Layer 3 of a small transformer language model trained on English Wikipedia (12 layers, counted from 0, width 128).
In attention head 3, each number of a token's query is one row of weights dot the token's vector x plus its bias. The head spreads its attention over the tokens so far by the softmax of query dot key.

Query weights of the head. A number n stands for (n - 500) times 0.0012.
q0 (bias -0.079): 417 540 434 431 638 390 326 627 395 532 499 483 597 373 589 458 379 377 564 250 517 470 427 334 512 365 563 582 617 549 614 409 383 317 560 474 320 433 550 619 521 632 397 413 647 658 403 262 592 569 339 489 409 367 404 538 340 377 855 452 517 463 643 518 419 719 395 404 529 608 443 568 440 597 506 569 535 783 361 710 639 522 379 462 493 568 520 604 526 622 635 468 641 654 291 558 462 494 351 454 443 474 607 402 151 430 389 632 410 634 635 490 679 748 647 270 672 580 524 281 524 757 365 370 557 475 617 467
q1 (bias -0.422): 551 344 367 473 594 485 510 829 315 524 423 300 411 535 516 478 902 601 503 379 510 421 550 564 479 604 422 109 514 331 628 321 644 480 723 768 545 611 611 790 421 507 399 504 177 668 394 611 416 663 303 471 643 280 473 516 575 588 506 719 430 464 513 248 648 396 439 419 515 355 647 516 622 451 369 644 716 544 709 323 678 683 589 609 271 732 671 451 391 567 376 352 341 595 271 478 533 749 442 398 637 592 379 657 520 520 446 491 536 506 655 619 230 315 417 608 164 463 505 422 456 836 593 510 646 592 476 249
q2 (bias -0.087): 806 256 442 902 272 547 496 411 557 592 426 480 476 745 572 473 426 653 590 314 789 529 385 505 202 398 449 519 509 714 327 615 560 462 435 330 485 454 536 414 249 401 367 414 569 474 636 659 470 725 635 444 371 760 492 693 310 397 440 331 477 544 522 394 513 497 566 513 524 532 408 249 430 719 419 737 521 516 301 353 567 427 657 285 549 333 280 516 339 758 672 364 606 421 683 513 203 582 696 525 291 496 552 677 380 462 464 776 559 226 730 343 569 588 589 454 382 612 461 305 435 775 728 385 537 309 629 419
q3 (bias 0.207): 495 415 854 524 410 376 549 641 260 584 560 279 447 545 365 433 534 252 581 513 370 531 670 500 384 465 584 694 481 492 312 421 493 562 351 378 564 479 639 647 634 429 472 305 565 671 732 553 552 392 726 522 678 339 312 544 311 434 566 794 626 581 357 477 529 619 612 359 675 614 349 579 307 593 433 709 486 464 464 491 546 379 212 501 491 362 509 547 466 417 631 422 531 522 503 669 482 600 495 417 452 650 555 525 439 595 536 591 524 552 515 381 520 317 585 586 606 303 275 233 345 513 516 552 527 391 545 631
q4 (bias 0.439): 522 584 469 852 430 384 422 448 336 505 586 598 427 510 523 636 397 326 706 439 429 532 564 414 705 611 620 529 687 137 579 511 487 602 450 499 485 499 500 187 609 424 424 368 400 476 506 530 134 375 521 745 455 550 417 515 726 358 394 427 428 489 496 510 388 611 660 190 582 439 674 648 471 583 422 627 519 657 344 392 480 581 486 445 325 464 451 406 612 388 482 525 566 622 500 521 407 691 511 480 336 267 354 218 483 656 284 633 392 729 500 772 701 478 500 610 681 504 494 659 516 390 587 388 631 276 462 596
q5 (bias 0.419): 408 615 718 490 259 443 526 723 377 456 400 677 451 676 312 452 687 208 457 423 323 542 660 432 424 495 429 530 549 252 472 667 187 429 548 462 391 424 391 487 657 704 536 762 749 458 531 616 477 404 432 569 618 644 449 641 464 336 567 501 529 508 656 621 760 644 532 224 396 518 617 491 372 518 671 633 373 461 320 717 510 503 436 550 432 638 444 487 266 520 430 314 463 561 456 624 718 710 387 470 692 276 481 520 416 533 562 676 593 517 603 327 219 676 538 667 798 485 506 396 223 429 349 540 468 437 520 632
q6 (bias 0.002): 388 424 506 280 375 616 649 854 462 504 700 671 486 467 448 614 619 532 599 513 442 441 551 491 699 460 356 382 585 484 658 681 696 521 603 646 223 617 560 279 573 465 464 648 242 396 461 591 554 404 307 578 384 298 593 584 334 441 509 568 428 396 580 520 462 351 253 586 374 640 529 629 479 482 551 375 621 296 448 479 692 892 612 639 476 457 485 595 507 683 475 366 424 697 435 474 605 439 348 360 189 507 325 520 561 398 398 493 527 471 181 570 660 413 589 419 454 521 284 532 532 788 578 468 252 417 294 633
q7 (bias 0.235): 611 493 474 410 511 560 518 351 473 661 500 567 338 410 375 400 628 420 476 403 737 713 579 489 359 512 555 631 607 703 397 630 749 494 567 427 357 539 533 532 419 676 419 363 379 658 559 400 454 492 680 492 409 405 459 417 394 491 584 192 427 655 633 546 488 616 250 491 494 534 460 522 702 417 472 541 152 377 517 548 530 507 575 336 655 432 437 477 389 457 445 610 302 488 682 565 538 452 542 582 358 507 802 292 269 469 601 338 429 613 434 351 468 447 690 443 444 456 578 575 743 395 633 586 582 612 500 662
q8 (bias 0.398): 541 602 625 586 364 485 583 557 484 590 446 384 622 514 467 630 556 268 533 213 514 777 421 417 354 588 572 491 337 486 490 679 468 494 635 602 512 574 486 374 736 668 311 380 669 373 255 670 536 340 603 372 462 700 258 374 517 195 358 824 231 812 337 579 695 335 554 474 702 653 310 467 676 426 824 824 599 686 314 223 475 633 533 452 397 390 709 396 673 515 788 465 414 563 626 452 403 595 729 463 430 531 456 383 693 236 522 283 692 737 630 456 394 536 562 844 422 399 375 542 373 552 591 676 267 466 500 272
q9 (bias -0.522): 522 270 528 261 405 358 437 621 554 291 803 510 347 406 608 425 808 690 473 147 389 419 345 796 505 449 412 280 365 705 676 454 532 499 441 567 574 494 547 708 338 429 376 632 250 552 418 563 485 422 422 8 518 485 607 460 763 805 350 683 465 351 370 366 558 418 453 490 601 494 666 799 611 262 141 407 524 449 704 572 435 687 675 597 558 454 645 642 580 544 405 373 567 601 426 580 437 694 249 351 559 456 334 762 543 516 596 570 521 312 513 560 231 435 384 454 189 676 526 509 439 626 529 483 541 539 573 633
q10 (bias -0.312): 485 503 538 631 627 579 516 361 443 213 354 573 500 550 446 403 417 601 645 640 709 126 356 560 630 389 565 456 454 613 367 367 516 500 287 449 428 648 547 632 472 508 555 577 623 545 622 476 328 623 667 424 667 404 753 782 678 487 375 430 518 406 553 452 658 467 614 603 517 481 637 233 554 547 611 453 532 357 395 402 633 508 501 475 572 634 524 479 442 497 334 540 678 478 355 620 520 321 336 464 797 558 616 498 532 512 612 460 322 436 295 554 472 631 478 431 352 559 797 534 274 616 305 457 439 439 298 578
q11 (bias -0.301): 525 409 587 620 224 409 636 610 446 453 310 571 294 298 516 457 281 631 514 425 515 387 425 487 488 317 584 395 617 488 489 503 472 466 580 493 675 496 616 514 409 522 411 524 585 205 538 522 410 427 326 467 443 494 415 356 414 523 365 244 496 917 282 585 292 341 536 581 520 464 816 571 509 412 418 620 357 168 609 702 390 736 496 350 670 412 618 623 498 819 416 808 587 691 424 382 431 549 520 635 573 565 668 568 410 558 532 529 536 88 689 671 646 499 347 568 388 559 486 608 728 687 449 327 689 485 506 515
q12 (bias -0.051): 458 554 422 680 205 199 387 571 575 360 446 550 598 554 461 777 582 523 506 433 380 385 433 619 351 426 590 570 441 682 416 779 515 441 614 341 730 382 570 360 427 307 362 410 536 467 458 457 408 726 555 507 533 202 386 532 556 652 559 674 256 546 621 553 334 550 833 423 341 652 421 269 410 366 494 691 686 491 591 623 653 661 439 512 490 526 471 536 611 521 446 373 462 473 432 519 637 411 663 512 644 586 377 438 407 748 587 357 633 43 430 397 635 349 695 539 554 703 339 388 523 822 260 655 494 296 550 475
q13 (bias -0.054): 560 565 581 570 543 405 684 440 537 503 518 515 572 536 410 384 395 535 471 437 676 557 518 380 441 314 508 671 471 452 149 392 520 641 588 351 613 503 640 663 631 459 201 651 546 667 697 488 567 567 657 664 789 686 469 506 605 663 645 329 665 571 421 452 403 491 177 530 772 445 339 366 142 602 733 255 527 459 621 358 553 373 220 475 339 551 498 366 339 331 324 472 588 331 673 708 313 442 472 256 688 483 561 559 415 598 514 516 646 108 578 414 477 557 402 618 601 782 459 713 336 433 350 460 519 484 539 510
q14 (bias -0.038): 628 291 300 677 523 659 504 429 587 716 540 378 384 577 425 519 532 435 630 513 377 667 635 501 471 451 264 399 505 339 312 663 624 647 658 520 571 529 566 287 428 577 373 613 548 432 598 387 494 404 362 308 522 488 435 451 688 489 471 498 390 582 290 550 470 641 450 420 383 545 128 490 599 405 512 874 443 910 441 575 303 658 690 469 653 552 640 527 349 474 452 321 435 596 537 526 530 550 627 499 381 432 335 666 182 497 304 563 563 519 552 661 615 778 662 590 239 681 595 327 258 793 613 569 514 513 404 335
q15 (bias -0.070): 517 458 454 121 701 347 179 598 547 239 658 756 515 483 558 565 566 491 333 572 310 300 502 343 685 522 365 275 442 595 512 561 559 284 378 519 510 771 495 566 498 248 660 531 607 448 518 412 499 772 513 668 734 423 751 563 682 474 678 497 568 297 536 251 596 362 519 525 556 694 564 433 451 600 606 500 718 366 343 545 451 498 513 370 543 438 663 602 571 543 714 506 658 485 471 475 657 260 528 494 436 409 549 631 605 458 140 772 416 571 338 476 393 453 376 360 635 381 572 814 523 635 335 588 402 338 533 485
q16 (bias 0.101): 410 568 517 304 675 347 360 574 342 522 565 431 534 361 595 270 460 334 310 670 322 548 392 348 396 424 550 520 524 190 488 432 526 441 779 624 589 547 428 346 555 336 674 507 659 656 614 741 416 503 261 414 487 724 731 542 577 584 531 419 654 524 435 493 738 458 617 318 676 583 481 296 424 632 570 709 346 484 286 491 721 509 534 361 556 571 352 439 799 376 327 630 747 621 546 458 556 283 529 524 471 512 289 538 504 567 657 588 427 654 632 559 400 567 593 524 538 269 472 592 403 331 331 442 503 409 350 811
q17 (bias 0.219): 370 593 498 446 528 567 451 330 646 426 633 623 655 262 638 437 342 592 512 614 301 21 363 358 571 430 271 611 689 558 557 575 591 515 641 718 215 719 525 454 673 233 589 632 509 719 533 766 322 390 452 507 173 470 660 496 475 578 427 520 761 378 413 606 476 713 577 583 384 668 469 366 562 648 643 512 377 434 571 344 575 247 957 246 547 382 343 584 418 388 222 444 672 499 616 647 760 497 502 348 285 353 658 490 796 536 488 309 588 645 390 826 310 586 435 403 580 363 702 606 579 536 337 638 449 304 318 807
q18 (bias -0.230): 384 344 454 678 570 600 575 474 519 543 525 335 697 546 362 296 442 505 296 494 351 498 743 250 573 666 593 411 372 313 327 685 467 334 452 314 491 150 695 312 480 637 665 454 478 472 502 536 503 577 700 438 529 490 623 400 374 412 469 321 475 480 672 491 670 546 514 458 350 465 472 759 689 346 543 304 529 556 492 490 734 490 678 587 407 516 784 552 285 478 425 517 534 573 243 481 550 406 500 560 493 686 305 603 558 394 571 736 491 585 670 726 335 403 440 412 496 473 402 429 387 775 681 608 521 478 743 415
q19 (bias 0.272): 617 661 618 409 300 390 265 391 519 596 493 454 258 794 454 710 372 409 393 509 552 365 315 496 656 379 407 724 572 649 501 623 363 513 124 403 734 303 439 483 526 555 564 419 651 523 541 315 277 294 325 697 493 598 502 249 427 566 488 289 449 562 425 689 572 612 427 546 289 566 471 382 499 637 651 662 356 421 313 581 671 157 310 664 288 491 513 477 466 428 596 812 527 304 686 701 363 640 597 598 413 335 502 206 387 599 547 415 622 335 682 248 603 565 656 643 680 553 634 647 580 378 507 442 554 468 564 550
q20 (bias 0.034): 582 178 391 412 455 566 594 717 283 559 454 652 484 604 435 343 314 557 636 695 587 598 814 766 285 527 287 407 644 385 434 504 529 301 541 765 535 456 623 400 713 561 312 578 629 432 299 457 335 499 533 589 420 761 373 517 442 524 245 669 448 464 507 449 663 381 548 607 318 663 486 598 777 614 623 520 442 512 505 474 581 416 532 424 625 563 463 496 498 582 457 407 414 441 524 439 610 592 610 461 485 458 758 573 671 631 406 446 421 578 451 393 558 224 334 546 256 469 311 433 490 334 402 634 414 397 710 479
q21 (bias 0.082): 383 652 642 286 500 553 250 519 757 413 480 596 470 521 459 436 505 840 784 521 418 407 321 697 382 400 404 542 596 472 701 579 781 739 426 418 416 474 584 326 596 407 630 478 537 565 410 694 523 649 721 437 381 461 651 411 311 531 404 368 638 175 498 469 513 510 200 447 568 607 459 399 665 507 400 370 214 391 310 409 351 899 556 453 483 226 489 566 506 504 596 602 564 590 465 394 609 729 597 548 248 395 626 649 332 272 425 235 539 435 300 523 302 634 440 342 453 583 575 507 542 333 564 483 593 557 349 765
q22 (bias -0.007): 505 545 470 446 375 506 451 538 604 582 557 704 379 622 353 761 402 360 692 553 443 605 437 471 582 388 561 705 514 668 520 360 596 454 596 390 725 533 574 520 443 434 694 553 400 514 563 714 366 686 776 618 667 551 584 452 342 511 250 516 475 508 429 521 410 557 582 526 726 313 363 664 82 491 475 465 399 292 386 579 267 344 245 586 376 405 611 634 539 322 635 554 488 473 595 421 578 661 395 402 525 255 438 516 217 736 515 372 367 327 405 383 656 523 372 474 645 529 414 600 690 573 254 518 470 468 382 580
q23 (bias 0.114): 446 667 537 425 371 328 598 544 457 425 535 274 438 358 628 478 285 601 472 632 460 478 680 256 534 194 517 538 374 396 391 567 439 380 259 627 280 271 562 480 534 371 776 642 662 527 409 488 504 754 663 447 555 525 774 432 648 526 428 424 737 614 551 484 442 577 428 386 574 488 680 274 438 411 272 367 158 426 438 191 638 642 301 484 471 591 259 574 570 255 725 652 547 496 795 545 680 658 647 413 639 231 432 389 726 569 613 536 401 592 366 559 504 448 540 496 787 272 499 762 425 432 236 747 620 366 445 881
q24 (bias -0.564): 847 276 380 560 419 510 527 521 545 568 373 330 440 467 408 425 598 749 442 302 329 417 400 519 752 389 424 192 402 455 494 256 514 570 577 554 795 631 537 749 272 542 584 727 422 443 367 507 665 519 282 469 580 594 540 702 611 433 495 621 580 319 568 351 468 691 490 529 580 629 501 279 732 346 230 587 552 662 675 587 323 464 863 599 688 503 356 260 539 580 552 528 596 663 417 453 699 400 336 517 365 676 437 561 484 232 431 454 528 263 423 315 235 358 377 360 299 701 469 553 573 765 383 485 578 594 429 463
q25 (bias -0.325): 429 388 512 503 306 612 351 416 152 668 514 498 476 407 589 542 632 589 573 209 647 442 503 524 588 575 436 350 607 361 455 469 384 492 417 604 586 519 573 645 567 690 602 699 541 449 525 372 594 587 767 595 497 290 326 287 422 649 581 623 458 418 482 557 551 646 510 323 515 253 570 593 627 604 730 625 595 495 689 624 580 702 600 443 510 584 324 540 591 496 471 463 205 557 418 312 571 610 410 437 308 606 562 445 249 344 459 161 613 708 335 582 572 406 407 401 251 458 746 553 664 744 436 409 563 617 631 379
q26 (bias 0.231): 505 768 372 554 650 488 551 190 511 420 297 446 350 581 627 311 393 312 689 705 376 292 633 516 550 476 676 532 492 314 441 549 358 646 465 774 602 528 320 518 729 427 609 581 693 558 440 553 565 490 583 437 260 717 367 431 600 684 631 227 620 302 475 704 340 497 574 540 468 529 391 522 406 541 511 605 311 698 502 398 465 239 266 476 308 639 563 420 463 165 575 424 570 478 707 639 563 640 502 463 151 303 406 552 683 351 416 460 497 547 455 700 410 605 613 550 420 737 485 426 487 563 502 496 583 502 539 469
q27 (bias -0.406): 641 477 269 513 297 874 641 699 350 560 353 323 408 682 509 601 481 463 486 301 712 432 788 449 592 467 483 453 334 623 523 520 396 417 457 522 681 426 585 772 262 549 519 658 499 491 536 405 550 465 372 486 569 476 406 706 344 464 527 328 591 510 284 343 518 540 424 559 605 236 409 214 748 384 383 555 480 540 784 682 629 595 195 428 580 687 579 657 345 490 315 518 162 673 220 621 465 498 489 390 570 664 313 516 373 705 695 547 279 395 574 414 469 451 550 581 299 669 536 557 611 653 322 363 539 634 674 364
q28 (bias -0.371): 633 393 537 370 445 476 553 764 606 504 360 385 393 515 470 378 550 781 728 135 442 544 624 654 590 288 373 193 571 422 550 509 637 412 548 263 496 726 545 927 458 177 333 662 403 419 355 397 593 578 267 388 470 429 440 609 393 680 505 690 346 417 505 508 760 637 413 767 354 437 392 302 602 289 287 736 356 635 472 519 545 530 636 439 641 588 552 513 413 629 449 427 463 476 382 300 639 585 254 276 408 639 616 850 540 523 554 556 351 524 568 512 429 500 539 618 368 556 644 23 369 681 500 464 471 557 393 85
q29 (bias 0.015): 312 609 637 564 502 548 498 595 769 565 457 484 620 633 369 592 600 614 479 306 600 286 589 283 333 530 629 523 484 605 741 282 489 505 506 523 700 449 623 515 443 397 487 319 632 417 455 535 407 452 574 429 537 457 403 579 448 520 504 561 431 608 640 521 311 508 549 243 574 850 269 502 356 738 649 607 526 663 432 569 656 351 398 442 398 560 735 562 575 469 582 521 512 474 381 490 461 379 288 458 439 346 402 652 424 473 523 425 520 218 419 460 533 451 298 508 693 432 498 451 350 524 592 586 653 480 303 537
q30 (bias -0.122): 423 592 493 138 584 582 419 544 655 425 787 431 526 552 357 469 564 660 395 798 616 401 275 400 678 462 163 483 575 465 751 505 515 742 385 592 539 763 433 384 428 476 516 426 469 677 265 483 189 635 510 440 388 322 737 324 597 855 429 375 492 593 408 466 535 420 197 563 722 506 548 570 373 435 456 155 520 502 588 480 463 394 719 683 427 740 623 992 480 539 384 589 442 396 702 500 760 543 692 540 391 424 462 427 507 214 357 373 174 130 351 759 356 375 373 361 421 338 609 866 744 497 381 467 593 508 543 699
q31 (bias -0.417): 583 341 311 426 239 642 560 494 290 334 412 487 422 547 708 552 494 659 226 461 728 559 557 509 344 311 486 422 550 553 338 435 612 310 594 685 559 372 432 559 298 515 582 720 610 403 463 366 678 384 567 452 623 374 435 703 527 413 531 780 563 400 571 348 416 311 697 660 298 535 583 452 525 408 450 511 769 564 745 464 447 596 362 446 446 350 764 337 505 534 641 471 463 795 408 291 321 502 366 369 689 830 520 491 473 666 588 727 690 721 378 587 657 442 405 751 358 764 269 277 293 630 578 514 572 597 756 268

Each question shows a short text with each token's key, already scaled and adjusted for position as the last token sees it. A number n stands for (n - 500) times 0.0052.

Then comes the last token's vector x. A number n stands for (n - 500) times 0.008.

0 "15": 616 236 358 476 582 536 499 558 355 519 638 411 528 518 368 542 685 688 449 582 498 583 661 732 410 298 620 377 288 542 776 60
1 " | ": 591 229 330 464 609 556 525 584 329 519 634 400 515 526 369 576 670 713 435 568 476 597 673 747 423 311 629 369 318 556 790 67
2 "21": 594 246 313 463 600 535 516 581 317 524 620 394 524 525 372 584 657 697 451 584 473 594 680 758 421 306 621 367 299 562 782 69
3 " | ": 590 231 327 466 611 557 524 584 329 518 636 398 514 524 368 579 668 715 435 570 475 596 675 747 421 311 628 367 316 556 789 67
4 "36": 599 241 321 480 606 536 519 584 310 518 620 390 516 526 373 585 654 709 450 591 476 592 688 746 421 302 622 364 306 559 792 79
x: 368 751 545 526 620 269 409 370 567 638 689 352 637 421 396 639 350 312 687 751 462 465 570 357 270 719 595 605 675 430 379 635 393 600 546 525 302 479 625 281 773 584 466 389 447 527 462 600 355 356 450 411 368 686 539 568 459 453 390 206 468 502 588 550 607 421 624 380 635 451 462 519 193 381 709 742 352 537 289 382 509 245 364 360 653 470 532 170 400 530 681 487 509 622 629 792 670 771 596 567 433 241 398 204 586 309 425 284 527 639 564 371 672 610 728 447 869 346 581 666 536 411 447 567 332 383 610 825
Which token does the last token look at most? 3 " | "

0 ".": 619 228 360 480 581 540 502 560 364 511 638 424 539 528 370 545 686 691 441 595 496 586 654 721 417 293 626 384 291 536 775 57
1 "\n\n": 630 219 419 512 535 570 456 520 451 426 647 405 557 538 388 522 690 603 484 617 596 471 613 638 401 298 597 406 251 559 647 70
2 "==A": 620 193 346 482 608 551 488 628 381 490 612 389 558 538 393 544 641 675 451 605 508 551 637 703 420 301 599 349 293 559 721 66
3 "c": 609 218 359 498 608 562 489 579 360 489 618 403 548 556 366 548 670 660 434 593 491 547 645 727 402 306 619 364 282 569 735 83
4 "adem": 625 228 362 518 623 549 483 603 366 504 603 397 556 561 375 555 655 673 441 609 497 545 651 707 412 309 623 361 282 566 747 70
x: 334 757 527 587 633 294 391 377 603 679 648 329 628 453 447 661 396 338 675 752 481 519 574 342 298 671 602 539 686 371 392 618 329 461 570 489 275 485 596 330 706 574 516 435 426 515 473 543 375 376 425 383 384 740 484 618 508 406 375 223 391 588 571 594 642 442 616 438 650 415 467 467 169 374 718 749 352 581 309 448 411 243 287 345 656 430 492 139 401 593 707 507 479 620 494 806 710 717 512 569 488 217 376 222 572 327 438 311 516 614 640 381 707 611 751 441 768 338 618 705 544 447 459 595 345 373 673 781
Which two tokens does the last token look at most, in order? 1 "\n\n", 2 "==A"

0 " |": 625 219 376 490 585 545 485 558 402 489 626 423 554 535 390 520 694 666 454 590 506 564 635 717 406 294 621 387 279 539 750 67
1 "\n": 662 185 489 578 533 592 376 522 627 304 585 405 592 568 461 438 728 524 539 646 635 375 490 572 334 315 588 397 216 549 511 135
2 "| ": 661 156 412 538 627 609 422 598 530 386 549 358 590 531 409 452 694 617 481 618 563 471 573 685 324 283 617 343 206 562 607 67
3 "1": 653 164 397 535 639 594 447 597 509 392 545 336 584 531 407 475 715 609 489 617 529 496 578 721 334 281 628 341 199 561 645 70
4 "983": 668 153 404 542 636 588 432 603 484 390 531 324 580 544 410 465 697 622 498 614 552 473 614 707 325 276 615 344 191 567 663 80
x: 360 551 553 621 637 292 415 318 558 707 619 360 622 392 459 618 416 344 751 740 492 532 622 389 269 668 588 468 662 385 373 600 384 526 582 503 250 441 585 297 659 589 384 381 424 512 422 564 387 384 451 408 365 827 355 615 537 391 331 266 347 525 545 557 689 387 722 432 647 454 471 489 205 337 730 800 383 626 336 435 461 246 384 334 724 433 569 94 402 585 684 435 494 638 458 806 636 752 495 596 471 374 368 301 611 337 425 327 572 637 660 366 657 651 774 464 707 308 501 633 552 529 498 546 319 404 696 711
Which two tokens does the last token look at most, in order? 2 "| ", 1 "\n"

0 " worked": 618 218 350 473 589 545 491 567 358 511 630 408 526 533 363 538 691 699 438 585 496 575 668 733 397 292 622 366 280 541 779 47
1 " on": 593 216 310 450 629 558 520 596 311 507 620 403 515 535 356 569 663 712 437 585 482 589 693 756 406 292 618 347 290 556 783 53
2 " development": 609 211 320 469 622 543 513 583 303 511 610 407 521 541 359 570 674 726 441 576 464 569 723 758 405 286 616 344 298 562 795 67
3 "al": 604 230 309 462 637 556 528 596 297 502 630 405 521 547 355 577 671 718 430 589 465 594 713 770 425 305 631 349 293 564 812 70
4 " bi": 582 224 306 484 645 553 517 603 298 497 625 418 530 535 337 580 650 707 422 589 449 576 700 756 404 299 639 346 313 561 820 68
x: 353 782 490 560 581 281 421 395 514 676 641 351 631 454 352 629 340 276 676 745 534 468 549 361 292 705 620 640 719 439 433 632 407 605 514 490 304 456 608 307 728 588 505 375 460 488 529 541 345 330 470 445 351 716 547 564 507 376 369 209 433 491 564 584 610 458 627 413 607 423 439 446 151 405 717 733 357 553 259 427 478 254 345 357 597 469 556 206 404 519 653 557 515 586 630 740 669 785 592 567 465 225 413 255 567 342 435 282 500 631 564 391 662 612 757 482 975 372 560 637 592 356 470 598 347 346 598 824
Which two tokens does the last token look at most, in order? 1 " on", 2 " development"

0 "\n": 666 209 476 556 541 568 402 534 585 382 596 408 604 546 444 448 717 549 506 618 599 430 510 612 361 302 599 408 239 527 570 111
1 "| ": 662 203 452 553 576 591 407 563 567 382 563 401 598 552 439 457 696 562 503 601 588 437 506 632 358 322 591 389 256 554 552 131
2 "1": 635 194 376 520 626 574 477 589 457 426 572 353 569 537 395 508 703 631 479 596 508 529 600 733 371 286 636 356 243 560 688 84
3 "985": 645 187 382 526 627 560 458 596 429 422 553 352 565 547 404 503 676 643 482 598 529 507 627 714 361 279 618 358 239 559 701 91
4 "–": 615 202 360 519 643 586 458 593 442 418 582 358 555 524 409 502 687 659 470 623 525 517 607 718 376 286 634 358 261 558 676 62
x: 369 626 507 567 614 299 447 420 600 646 637 296 604 416 419 651 406 321 722 764 523 511 562 381 301 703 584 488 674 376 341 589 386 552 566 515 267 471 604 296 672 645 450 391 428 490 408 587 385 350 471 423 396 820 427 597 526 356 320 217 388 541 546 567 636 444 661 457 612 469 483 495 157 328 703 809 416 639 324 364 482 235 379 274 673 494 576 182 376 617 736 481 494 642 545 809 681 755 470 566 455 330 386 298 584 309 407 273 532 647 557 308 701 643 743 480 758 355 577 599 578 421 491 586 325 397 651 708
Which token does the last token look at most? 4 "–"

0 " Railway": 621 226 355 477 579 537 505 558 335 516 640 422 528 527 363 549 686 699 433 580 491 588 676 727 425 296 617 374 289 545 784 56
1 ",": 594 238 329 458 611 541 523 580 316 528 633 415 502 528 360 557 658 716 414 578 474 613 687 756 433 307 647 365 311 550 799 69
2 " railway": 589 234 312 463 626 540 519 573 280 522 615 415 515 542 357 578 647 717 416 565 456 597 712 758 436 300 626 356 303 575 808 78
3 " and": 592 234 324 451 619 546 523 585 310 522 636 421 509 536 341 559 655 709 417 574 478 608 701 760 427 303 638 364 308 552 798 69
4 " tele": 576 230 278 476 640 539 521 597 292 506 625 416 520 529 356 578 632 717 421 593 456 592 692 743 433 296 616 361 323 577 801 61
x: 349 793 538 510 583 272 466 399 545 673 652 394 627 413 367 625 346 324 665 723 516 480 517 328 305 689 627 649 701 426 355 635 392 547 534 526 312 498 631 273 711 590 513 400 435 549 508 551 361 346 484 435 392 702 587 556 476 412 389 177 450 465 562 614 592 429 634 398 637 429 416 511 143 378 752 718 335 564 261 395 537 272 320 363 606 483 525 233 396 529 660 517 508 569 595 791 698 757 583 529 425 238 411 254 592 328 403 298 473 634 594 368 707 592 739 495 948 375 563 656 554 394 414 643 330 349 613 792
Which two tokens does the last token look at most, in order? 4 " tele", 3 " and"

0 "lear": 615 231 354 458 572 536 503 559 338 543 641 424 528 529 363 545 672 688 434 580 497 572 673 725 425 302 609 384 305 538 781 59
1 " R": 597 226 316 456 623 544 535 585 276 529 646 418 517 528 360 589 657 712 435 575 463 600 702 741 442 314 627 364 327 558 833 79
2 "NA": 581 231 320 461 615 541 512 589 276 541 638 423 519 540 360 592 650 716 432 591 472 601 707 746 441 313 622 368 321 560 817 69
3 ".": 599 242 335 462 607 539 527 578 311 528 637 425 509 524 353 562 653 709 423 583 472 609 688 744 445 313 640 383 326 544 798 71
4 " She": 585 236 293 456 619 543 524 574 295 531 625 429 496 547 347 592 620 713 435 582 467 609 691 734 443 304 646 373 322 568 800 85
x: 382 819 537 559 575 274 441 362 586 648 687 391 602 465 351 615 363 319 667 760 514 472 515 395 329 732 600 615 677 441 385 642 390 618 539 477 304 515 611 266 768 553 476 412 429 516 501 588 352 337 469 402 391 646 573 554 477 431 395 209 404 498 570 605 626 438 612 410 645 413 440 502 157 371 701 782 364 552 283 354 501 239 287 365 621 396 516 235 411 532 685 512 529 614 623 768 706 763 601 511 428 212 385 204 539 376 407 309 539 594 561 342 696 592 714 449 900 327 620 673 559 371 425 601 354 419 626 845
Which token does the last token look at most? 2 "NA"

0 " Institute": 617 233 353 469 585 533 508 562 328 523 639 420 523 521 361 552 683 702 432 584 488 594 678 732 419 291 614 373 296 545 794 51
1 ".": 603 239 339 462 614 542 530 585 310 518 633 419 505 524 349 563 658 718 422 587 467 614 692 751 437 310 640 375 319 549 804 66
2 "\n\n": 669 178 480 584 539 597 375 520 636 298 582 404 596 574 463 429 734 534 546 650 640 361 487 566 325 313 587 388 199 552 507 130
3 "==H": 652 108 400 533 670 609 427 650 516 371 530 337 588 539 417 460 677 636 474 629 527 466 572 702 323 282 644 316 207 574 657 55
4 "on": 657 151 381 532 665 605 426 609 505 369 548 349 584 542 413 470 714 633 474 643 534 477 611 723 317 266 637 328 187 588 643 60
x: 368 556 524 649 573 289 426 352 580 687 627 269 619 412 413 640 415 282 768 728 530 568 577 351 266 663 564 449 667 394 346 611 393 486 576 479 248 453 602 309 663 651 430 365 507 543 412 538 358 334 472 371 386 829 348 581 540 324 331 288 388 633 580 591 693 450 603 449 643 472 511 495 177 339 774 799 363 629 330 400 439 223 348 336 665 485 567 55 430 586 697 501 487 617 435 768 660 742 555 559 476 389 363 360 588 339 467 320 546 648 616 337 688 616 797 503 691 333 587 608 564 473 516 550 339 431 690 720
Which token does the last token look at most, and with what share of its attention? 3 "==H", with about 50%

0 " fac": 613 231 347 476 587 536 509 562 331 520 643 423 531 525 356 557 684 700 437 581 492 586 670 729 418 288 619 375 292 540 788 58
1 "ult": 604 249 327 466 610 544 534 591 291 533 631 410 525 544 354 591 661 712 429 591 460 578 705 742 427 312 625 367 315 561 809 65
2 "y": 592 232 321 453 597 551 526 587 289 520 642 423 517 544 364 585 655 713 429 597 468 593 694 762 434 307 619 373 310 566 795 74
3 " of the": 595 229 316 447 620 545 528 589 285 525 635 424 515 530 348 577 658 718 421 581 475 597 709 759 421 300 614 354 297 537 798 66
4 " University of": 591 237 319 467 618 526 520 583 293 517 627 420 506 521 357 585 647 709 421 596 479 619 715 752 419 304 621 348 307 554 812 62
x: 372 803 511 533 621 307 397 353 567 626 662 339 601 454 397 635 344 293 677 750 482 516 547 370 302 716 637 651 673 404 399 644 424 613 534 486 322 466 556 293 749 595 484 374 470 490 448 583 314 331 449 451 373 676 531 589 475 418 350 203 392 472 561 648 577 443 597 369 625 433 454 490 186 367 688 746 366 537 281 409 467 272 363 355 619 439 511 231 379 567 674 510 563 609 608 781 662 755 611 605 424 186 350 203 572 347 371 272 502 647 579 379 696 602 758 495 905 353 587 678 584 389 463 617 373 415 641 806
Which two tokens does the last token look at most, in order? 4 " University of", 3 " of the"